Layer 8 of a small transformer language model trained on English Wikipedia (11 layers, counted from 0, width 64).
A neuron adds its activation times its output weights to the MLP's output. To switch it off is to set its activation to zero at one token and run the rest of the model.

Output weights of the MLP neurons that the questions are about. A number n stands for (n - 500) times 0.0011.
n4: 320,651,562,309,544,511,441,447,632,498,601,473,377,307,572,564,562,646,500,655,408,572,609,400,518,483,497,444,427,275,307,611,655,467,376,526,269,535,531,373,439,409,621,570,442,467,608,193,544,604,583,742,435,411,576,794,484,528,556,497,418,646,612,452
n23: 371,540,412,383,441,284,520,555,387,274,484,429,428,511,506,412,496,556,447,766,451,329,783,404,722,491,517,653,551,433,357,399,809,626,262,308,233,407,415,410,303,470,471,383,389,451,711,453,462,534,351,555,550,351,583,621,358,557,477,579,624,591,600,516
n25: 548,631,678,452,402,557,612,481,252,654,503,549,549,517,481,563,494,522,623,493,480,472,440,441,711,566,547,638,478,490,215,379,364,438,557,512,337,652,543,632,424,687,461,526,614,434,788,687,134,515,620,371,438,230,495,539,459,627,514,613,434,727,478,364
n47: 780,604,427,514,498,578,300,408,460,571,124,567,588,423,549,565,743,503,567,418,595,610,629,314,620,561,333,447,519,469,500,516,439,457,392,546,593,526,628,480,762,656,595,526,368,523,622,374,605,454,413,555,509,441,361,680,579,611,507,445,562,551,375,521
n48: 299,445,392,615,713,535,771,502,477,683,425,488,526,500,488,406,523,477,444,522,591,530,546,564,370,684,565,627,568,778,626,486,426,553,586,542,747,660,481,549,462,570,338,401,331,480,513,708,588,599,289,759,425,539,193,366,566,750,334,546,506,337,643,511
n54: 611,371,373,494,236,480,354,577,614,506,490,432,354,570,510,566,655,449,592,458,244,420,470,565,563,292,390,319,374,583,433,387,484,528,626,588,492,416,489,613,756,715,485,508,313,320,323,454,577,363,576,400,573,662,632,520,434,442,638,520,264,519,547,616
n71: 532,470,503,556,531,498,389,381,955,467,496,601,572,552,406,542,485,427,518,432,304,532,503,377,366,419,354,518,365,690,733,516,273,497,507,595,498,371,577,183,159,362,548,446,495,483,522,473,537,411,478,623,444,722,568,413,469,698,545,474,579,403,546,453
n75: 437,520,500,551,415,487,409,437,464,513,574,529,427,393,561,490,515,500,455,490,620,407,488,264,590,477,405,433,369,502,502,478,719,609,404,439,575,429,514,523,723,632,430,507,793,328,474,538,457,473,435,448,380,620,354,530,459,584,435,421,676,629,588,471
n96: 471,623,508,599,281,413,451,577,712,462,392,512,483,394,365,656,401,444,491,729,448,352,591,485,525,552,454,384,508,562,352,605,374,421,812,520,449,421,618,394,524,413,498,578,568,334,870,579,421,613,569,364,485,458,716,628,489,487,554,371,706,689,597,223
n118: 621,475,861,317,509,618,621,529,701,490,410,393,589,456,322,440,667,505,416,713,553,492,460,387,449,488,762,445,672,361,332,525,659,420,720,505,522,396,460,591,529,458,367,659,390,523,373,503,584,658,609,577,363,678,392,575,412,551,448,591,294,411,437,322
n120: 490,620,449,394,452,483,569,354,593,427,482,692,671,500,450,537,662,357,430,145,410,629,335,395,354,486,634,398,841,602,404,585,458,483,383,537,415,493,514,429,684,495,642,489,445,302,582,513,395,557,401,563,492,609,450,490,325,653,750,588,505,378,665,400
n122: 300,423,708,606,301,461,812,463,415,385,397,346,308,593,464,333,504,540,550,341,555,534,405,548,470,448,702,325,474,597,407,497,523,737,708,406,480,238,535,432,679,419,613,508,762,540,439,530,493,588,384,472,441,575,711,472,590,604,406,513,519,401,468,589
n130: 453,417,621,526,732,421,503,426,193,489,420,505,494,504,581,702,694,385,391,279,437,657,561,465,472,428,732,488,547,637,417,631,491,659,519,548,336,744,464,513,356,405,467,636,403,408,419,477,540,442,523,554,695,262,343,600,616,509,588,380,454,562,513,598
n136: 501,620,356,477,719,653,423,349,538,435,534,421,539,619,502,543,564,446,485,467,375,435,335,738,345,468,308,397,561,447,550,664,654,413,452,228,494,529,476,357,596,554,569,593,365,442,401,500,470,498,335,526,331,445,393,425,544,485,334,360,641,474,474,364
n173: 549,527,666,450,616,718,424,564,827,517,475,360,466,452,415,309,488,409,374,325,338,507,541,524,520,444,430,345,441,498,409,407,501,304,498,499,769,492,426,337,535,468,558,399,293,541,550,467,253,485,484,409,465,342,345,552,219,445,453,372,568,567,661,393
n188: 510,513,409,361,109,604,570,274,581,569,757,246,389,641,484,481,593,432,370,537,354,496,486,431,406,667,467,245,328,328,493,543,568,477,379,466,433,519,403,516,455,471,623,474,492,543,630,365,469,429,547,556,452,466,423,596,671,617,323,436,377,504,368,394

Each question names a token from some text and the token that comes next. It shows the activations a of the neurons there, in the order above. A number n stands for (n - 500) times 0.018.

Then comes g, the gradient of the next token's log-probability with respect to the MLP's output, scaled to length 1. A neuron's effect is roughly proportional to its activation times (output weights . g). A number n stands for (n - 500) times 0.00095.

"k", then "of"
a: 502,487,490,498,459,502,514,507,486,515,496,489,476,519,493,521
g: 505,608,406,547,591,436,243,201,396,458,346,380,388,596,269,311,479,398,494,498,464,610,300,472,629,567,404,512,590,435,270,267,521,365,553,505,463,240,490,380,599,416,563,609,559,500,547,282,513,306,743,568,609,574,653,579,765,413,680,563,373,694,684,520
Which neuron, switched off, lowers the next token's probability most? n48

" epis", then "od"
a: 503,440,504,517,523,528,515,496,508,498,516,521,504,521,528,507
g: 330,289,405,758,524,634,423,633,561,256,593,916,522,427,573,598,412,613,507,430,741,448,411,491,503,429,220,427,495,524,575,852,508,589,532,456,524,491,222,379,619,568,600,619,457,564,545,492,351,465,379,514,530,453,526,257,370,644,505,614,657,543,566,538
Which two neurons, each switched off alone, lower its probability most, in order? n136, n23

" at", then " English"
a: 497,503,385,499,486,500,427,500,494,494,497,503,505,515,495,498
g: 686,398,470,711,480,628,699,281,343,721,271,494,586,571,679,569,398,425,417,527,769,394,578,413,579,407,319,465,422,510,301,485,556,445,347,344,465,490,593,657,482,578,332,713,336,585,376,498,679,501,321,316,341,606,556,514,269,667,340,368,521,523,492,297
Which neuron, switched off, lowers the next token's probability most? n71

"\n", then "\n"
a: 481,502,487,505,509,494,488,513,494,500,491,496,495,511,583,528
g: 688,536,505,499,532,486,630,576,483,483,359,418,574,791,467,434,316,622,400,393,369,582,401,270,549,398,784,585,407,381,534,700,541,434,439,217,642,350,443,451,655,533,645,625,504,271,586,851,407,650,454,300,579,556,353,430,529,585,336,423,461,385,506,265
Which neuron, switched off, lowers the next token's probability most? n173

" |", then " N"
a: 498,504,500,493,501,504,468,504,493,512,523,513,502,499,490,503
g: 291,448,589,494,489,308,417,465,642,569,464,444,474,574,675,483,519,562,405,537,636,742,665,578,563,330,626,399,617,356,503,690,498,452,415,282,328,392,653,531,492,279,400,556,691,689,243,251,745,367,723,559,549,444,524,571,560,609,149,505,555,462,374,534
Which neuron, switched off, raises the next token's probability most? n120

" \"The", then " work"
a: 500,452,496,499,497,499,489,540,505,498,500,474,499,507,511,491
g: 513,659,342,369,566,740,468,331,403,359,560,546,290,451,524,467,517,118,861,751,593,429,539,494,388,718,469,490,534,597,531,309,654,420,586,568,383,563,353,464,627,539,466,722,435,369,490,352,638,522,364,528,470,525,365,335,299,519,461,640,436,448,271,472
Which neuron, switched off, lowers the next token's probability most? n122

"en", then " at"
a: 500,492,471,496,500,507,501,520,499,499,509,509,488,514,485,478
g: 491,623,372,592,513,468,498,722,491,405,429,569,713,460,831,428,616,483,466,291,345,350,644,381,876,507,471,449,651,513,590,713,438,680,664,547,493,515,524,421,569,655,337,645,607,332,530,504,356,482,447,286,452,537,391,774,420,430,395,365,320,668,357,441
Which two neurons, each switched off alone, lower its probability most, in order? n75, n188

"ult", then "ural"
a: 493,575,509,501,405,500,480,494,500,498,505,479,602,505,505,535
g: 578,298,545,562,430,436,512,544,428,604,404,244,523,428,252,406,293,431,516,466,402,526,645,466,434,622,700,507,371,344,489,619,495,356,529,253,374,592,888,503,271,495,626,495,490,514,613,468,615,481,664,666,289,467,501,479,541,697,585,529,532,532,88,423
Which two neurons, each switched off alone, lower its probability most, in order? n188, n48

"k", then "j"
a: 503,512,495,496,517,506,486,503,514,512,489,506,502,509,500,491
g: 545,726,358,637,531,244,431,312,602,494,329,411,305,458,662,354,519,470,525,519,502,560,267,467,700,399,391,570,556,311,387,326,636,676,401,456,478,358,536,512,682,587,746,485,490,660,433,450,343,388,286,508,434,304,729,465,705,727,531,607,652,402,452,662
Which neuron, switched off, lowers the next token's probability most? n23

"ie", then "v"
a: 519,506,510,510,492,500,499,499,514,503,508,498,501,508,511,505
g: 368,572,334,668,564,470,461,389,519,419,386,500,516,453,543,569,430,604,494,566,583,285,645,382,318,507,439,544,467,423,217,438,199,428,522,550,443,286,534,386,384,685,444,400,529,495,409,360,391,364,339,531,284,493,873,608,603,558,823,666,405,247,630,544
Which neuron, switched off, lowers the next token's probability most? n4

"end", then "ed,"
a: 497,497,501,500,502,503,492,506,487,511,562,440,498,503,500,477
g: 739,406,359,504,479,433,531,558,494,457,742,729,517,461,404,472,281,342,637,340,316,569,441,633,588,396,582,507,652,551,99,455,346,629,556,512,438,252,713,556,554,341,642,414,493,443,535,685,453,431,362,573,502,294,686,729,531,601,515,488,683,341,529,616
Which two neurons, each switched off alone, lower its probability most, in order? n120, n188

" series", then ","
a: 491,492,493,522,498,503,484,497,500,494,499,500,494,484,495,497
g: 540,442,435,464,411,423,449,484,470,428,532,821,317,498,439,444,523,505,692,526,535,364,355,325,282,675,421,460,414,663,353,640,511,552,415,373,610,403,717,502,737,551,240,314,510,507,358,469,341,250,323,608,388,409,213,706,418,622,628,519,394,456,475,733
Which neuron, switched off, lowers the next token's probability most? n47

"g", then " J"
a: 511,507,502,510,501,497,481,510,499,472,500,500,483,500,530,494
g: 733,454,454,405,610,519,588,526,541,650,611,546,627,552,570,564,854,477,250,384,409,453,371,851,636,441,630,253,557,594,639,512,820,602,485,418,520,465,661,434,463,467,468,624,421,498,409,504,762,176,402,575,570,356,345,574,553,537,382,587,508,583,571,553
Which neuron, switched off, raises the next token's probability most? n130

"un", then "e"
a: 537,501,489,497,499,506,500,508,492,497,499,491,494,509,509,512
g: 302,230,425,443,611,508,448,414,532,77,352,297,320,454,318,556,376,406,598,497,559,462,559,322,356,488,328,333,465,591,498,379,467,653,530,557,679,486,668,515,579,648,422,462,368,353,416,466,320,659,272,414,636,547,693,280,657,670,635,521,428,480,523,471
Which neuron, switched off, lowers the next token's probability most? n25

",", then " 2"
a: 497,502,503,505,509,487,507,503,483,494,545,490,499,512,494,496
g: 482,584,310,596,479,334,535,620,392,459,546,409,530,382,524,753,356,550,390,381,718,523,492,672,470,611,583,555,494,473,450,773,401,324,492,629,660,725,497,523,445,679,381,298,377,459,507,721,158,684,406,643,265,356,473,538,257,542,729,440,528,611,516,542
Which neuron, switched off, lowers the next token's probability most? n120

" v", then "oy"
a: 506,501,477,498,508,500,504,490,529,501,498,480,521,489,503,499
g: 604,743,463,690,515,605,412,554,446,737,510,203,586,477,482,371,388,311,521,417,661,451,286,496,673,393,411,466,531,876,475,625,404,803,633,573,647,524,418,535,548,650,542,395,425,414,476,511,109,461,443,458,649,424,541,618,498,480,546,465,681,559,421,618
Which neuron, switched off, lowers the next token's probability most? n96

"y", then "tal"
a: 514,499,494,495,489,500,499,492,504,500,496,490,505,507,508,487
g: 455,386,646,732,589,399,421,610,539,388,520,353,503,441,556,632,271,201,539,732,871,508,430,541,475,482,447,696,675,494,265,637,483,507,605,419,387,703,218,481,621,534,462,416,581,784,564,602,526,564,588,697,466,478,548,537,423,719,663,455,466,484,378,480
Which neuron, switched off, lowers the next token's probability most? n188

" one", then " le"
a: 503,486,502,485,496,606,497,517,530,597,500,495,488,499,496,476
g: 463,590,384,470,494,489,281,627,411,234,449,618,628,716,640,540,475,278,575,427,547,459,579,585,346,493,655,499,509,517,507,626,526,646,564,549,168,544,193,462,324,544,378,431,350,475,489,254,418,403,708,469,478,608,680,568,723,614,585,565,453,376,407,839
Which neuron, switched off, lowers the next token's probability most? n54

"ount", then "ed"
a: 493,500,514,524,501,475,482,503,504,501,526,480,393,498,504,500
g: 622,386,737,543,545,612,468,582,613,228,593,356,259,279,567,447,817,207,633,516,511,380,420,608,520,507,716,638,557,535,328,554,596,620,517,570,641,240,734,585,534,408,470,552,446,592,415,480,398,421,370,310,458,431,474,511,251,426,650,631,587,469,628,596
Which neuron, switched off, lowers the next token's probability most? n120

"aster", then " of"
a: 505,471,491,501,499,489,499,507,499,499,503,501,498,504,506,489
g: 522,570,747,533,368,662,505,524,596,796,686,581,368,491,406,335,376,611,518,462,495,449,528,539,699,702,435,336,595,343,537,585,502,259,421,467,743,445,710,583,376,599,819,593,571,456,472,298,414,645,396,505,587,351,375,656,584,248,458,452,263,601,521,439
Which neuron, switched off, lowers the next token's probability most? n23

" |", then " "
a: 492,504,513,513,504,503,487,496,500,500,499,500,497,498,497,498
g: 555,618,413,383,510,720,251,538,391,627,487,498,505,265,674,375,620,451,542,186,335,359,571,537,355,750,496,384,451,348,342,445,437,520,617,333,686,622,461,520,676,599,367,773,563,698,688,423,440,622,456,537,503,518,523,658,645,457,584,587,312,290,360,409
Which neuron, switched off, lowers the next token's probability most? n47

"ro", then "gr"
a: 514,527,511,513,493,501,505,499,509,491,506,497,489,501,506,517
g: 766,502,257,278,548,726,522,461,311,451,460,444,362,437,365,257,408,478,497,559,669,626,498,552,460,516,648,653,504,470,493,492,618,436,449,301,471,562,632,594,576,435,443,484,677,686,661,433,760,679,463,488,558,277,762,682,545,355,479,508,759,755,565,430
Which neuron, switched off, lowers the next token's probability most? n23

"z", then "z"
a: 529,519,494,496,500,499,502,502,498,500,501,493,498,516,496,500
g: 418,557,632,317,579,438,529,138,571,572,461,345,769,605,626,687,579,346,470,647,590,425,361,702,617,551,412,771,609,617,338,558,559,624,501,573,253,349,489,402,628,647,604,479,343,482,341,346,468,350,669,664,480,513,559,628,458,533,790,596,496,438,411,411
Which neuron, switched off, lowers the next token's probability most? n4

" S", then "un"
a: 506,507,504,502,496,516,522,506,517,516,502,493,500,496,500,507
g: 624,621,451,450,519,498,430,651,488,282,509,668,532,450,610,498,377,501,460,390,388,739,613,437,438,402,249,460,485,468,556,601,519,779,340,740,270,455,658,487,476,309,437,522,390,416,472,260,492,537,630,320,439,648,693,627,303,646,745,636,815,375,517,527
Which neuron, switched off, lowers the next token's probability most? n71

" p", then "ok"
a: 515,513,504,513,507,522,498,500,349,481,503,501,496,491,518,508
g: 242,539,528,525,601,478,371,448,387,417,423,332,447,505,557,236,515,503,437,409,554,371,506,209,387,498,437,627,433,672,573,532,461,408,557,331,540,544,783,428,395,640,941,640,574,343,468,517,407,398,754,363,416,607,404,445,561,594,732,679,394,586,456,676
Which neuron, switched off, lowers the next token's probability most? n96

"A", then "l"
a: 505,496,499,483,479,525,524,501,506,488,488,468,505,496,492,486
g: 585,475,437,423,490,265,435,693,538,282,506,347,388,237,560,443,595,678,421,483,478,542,159,231,551,869,391,480,599,484,488,512,394,257,491,470,583,467,485,463,437,801,452,511,475,418,632,512,513,430,411,520,580,482,556,460,352,342,423,584,443,723,755,667
Which two neurons, each switched off alone, lower its probability most, in order? n122, n54

" an", then " en"
a: 497,493,500,968,498,505,497,512,492,515,513,518,502,499,503,492
g: 637,425,361,424,560,691,311,425,457,491,546,548,620,521,477,456,643,296,801,499,437,356,284,601,337,538,579,580,626,561,427,380,603,571,452,614,569,617,348,461,499,537,394,640,417,546,688,326,915,631,428,523,405,593,564,556,575,672,586,750,318,240,619,634
Which neuron, switched off, lowers the next token's probability most? n47

"iel", then "s"
a: 507,474,490,493,497,506,505,498,503,503,499,506,501,501,522,514
g: 366,266,319,434,401,561,520,591,448,547,578,578,296,409,516,455,688,662,647,412,730,546,656,417,301,536,317,626,527,435,598,611,331,762,575,542,646,477,395,425,638,365,229,641,543,854,512,597,514,542,523,406,287,560,293,566,302,583,489,615,550,645,394,522
Which neuron, switched off, lowers the next token's probability most? n23

"al", then " play"
a: 513,500,510,499,481,501,501,498,496,477,498,501,501,500,500,498
g: 286,618,479,449,475,429,448,448,480,237,667,330,369,633,665,519,335,444,442,648,525,838,672,710,533,539,623,496,532,576,479,607,474,742,541,493,638,643,367,579,412,669,487,309,400,364,307,427,478,196,472,297,438,458,521,379,377,765,432,507,496,372,472,682
Which neuron, switched off, lowers the next token's probability most? n118

"ious", then "n"
a: 487,500,499,497,498,500,497,500,494,493,494,491,500,500,499,482
g: 329,336,432,533,576,315,403,576,550,595,343,615,554,637,525,335,391,779,648,405,648,580,606,487,415,786,342,824,594,620,477,631,449,700,466,662,531,559,504,423,698,650,357,613,378,595,461,631,583,466,602,511,506,699,607,415,453,553,640,141,605,575,471,423
Which two neurons, each switched off alone, lower its probability most, in order? n188, n4

"B", then "y"
a: 448,506,491,476,475,516,524,455,488,514,499,475,479,499,531,489
g: 704,504,536,714,485,320,617,662,383,765,395,568,482,535,343,296,451,393,663,414,640,632,778,637,455,561,642,674,607,735,476,306,484,298,527,263,537,466,639,553,475,657,582,507,411,613,544,542,627,129,430,666,448,433,372,534,363,524,393,548,528,582,447,436
Which neuron, switched off, lowers the next token's probability most? n4

":", then " 1"
a: 495,504,504,497,498,515,503,499,499,456,503,490,504,501,501,500
g: 496,549,395,581,479,528,361,442,516,496,502,101,312,531,511,613,343,510,486,483,401,507,487,553,416,645,748,465,493,507,691,724,395,446,571,731,509,526,358,563,344,647,379,212,565,554,496,595,199,516,596,487,226,265,405,530,341,535,711,724,623,435,504,469
Which neuron, switched off, lowers the next token's probability most? n118

"9", then " when"
a: 512,485,473,495,502,492,511,497,479,500,559,449,483,495,494,506
g: 562,571,370,246,512,637,315,720,446,683,499,597,760,352,361,363,543,256,596,628,334,641,488,653,736,499,608,427,469,318,576,547,513,543,461,719,451,485,487,558,489,537,476,348,555,240,546,562,344,721,525,295,726,323,640,417,747,567,485,561,511,612,436,489
Which neuron, switched off, raises the next token's probability most? n25

"t", then "um"
a: 501,503,486,490,488,494,485,495,485,505,496,498,489,505,515,479
g: 617,531,532,736,544,680,426,628,407,312,641,614,711,582,259,594,564,391,573,548,669,543,355,427,560,504,494,534,707,513,460,619,335,512,602,407,334,735,500,454,377,282,279,509,424,149,325,451,579,427,714,440,391,622,589,475,579,711,533,387,414,238,490,518
Which neuron, switched off, lowers the next token's probability most? n188

" the", then " as"
a: 496,500,500,497,501,493,501,538,502,498,501,502,488,513,499,500
g: 781,419,498,249,520,671,449,300,442,590,683,751,504,460,454,562,724,374,465,710,676,542,373,665,492,461,359,586,604,617,550,436,642,607,474,426,595,463,651,432,512,447,392,436,520,129,707,409,539,535,348,378,227,576,498,598,582,663,435,581,669,633,552,369
Which neuron, switched off, lowers the next token's probability most? n75

" le", then "ague"
a: 493,500,480,497,509,495,496,473,449,496,516,492,562,515,494,498
g: 699,408,493,538,345,666,592,699,450,513,491,431,324,514,456,683,344,544,293,609,506,643,487,540,739,510,634,591,535,407,392,771,575,655,596,617,247,623,326,575,367,471,460,327,575,150,454,634,402,657,632,582,611,437,733,457,674,519,436,455,410,349,601,332
Which neuron, switched off, lowers the next token's probability most? n130

" ", then "u"
a: 519,481,506,493,512,499,496,496,470,508,505,524,534,500,506,482
g: 378,683,392,710,445,439,402,480,552,494,471,803,608,443,447,508,527,281,504,547,566,534,314,251,442,679,654,631,437,342,485,617,470,377,445,419,299,587,405,476,336,656,494,606,472,421,418,434,608,885,868,487,632,540,651,581,660,579,669,624,437,425,550,423
Which neuron, switched off, lowers the next token's probability most? n4

",", then " with"
a: 498,497,475,496,504,532,503,527,490,499,507,498,493,514,487,480
g: 652,436,587,469,558,423,456,493,496,354,669,427,409,350,640,535,397,437,606,571,536,743,621,447,642,582,604,498,762,638,620,632,465,743,440,818,442,237,464,414,530,475,565,485,575,297,649,654,419,457,282,417,197,388,476,526,408,584,247,397,600,740,411,601
Which neuron, switched off, lowers the next token's probability most? n75

"d", then "ag"
a: 515,501,480,496,497,505,500,517,486,500,495,497,503,499,505,512
g: 516,544,488,471,674,262,326,383,391,408,638,673,499,565,354,533,188,641,622,473,595,305,426,335,798,446,409,502,402,478,442,750,313,378,488,459,598,574,581,303,450,606,663,445,436,580,533,614,652,479,795,669,629,716,590,585,597,438,516,618,541,431,735,457
Which neuron, switched off, lowers the next token's probability most? n4

" well", then "-"
a: 510,488,505,507,495,474,507,631,490,500,500,487,501,502,498,473
g: 499,523,685,548,546,705,406,565,373,609,359,499,524,304,459,470,679,413,444,686,621,545,708,621,364,449,624,417,680,485,491,542,631,364,586,619,318,621,566,559,392,371,257,520,410,726,454,408,482,381,434,321,437,621,920,519,377,226,501,489,643,270,615,521
Which neuron, switched off, raises the next token's probability most? n75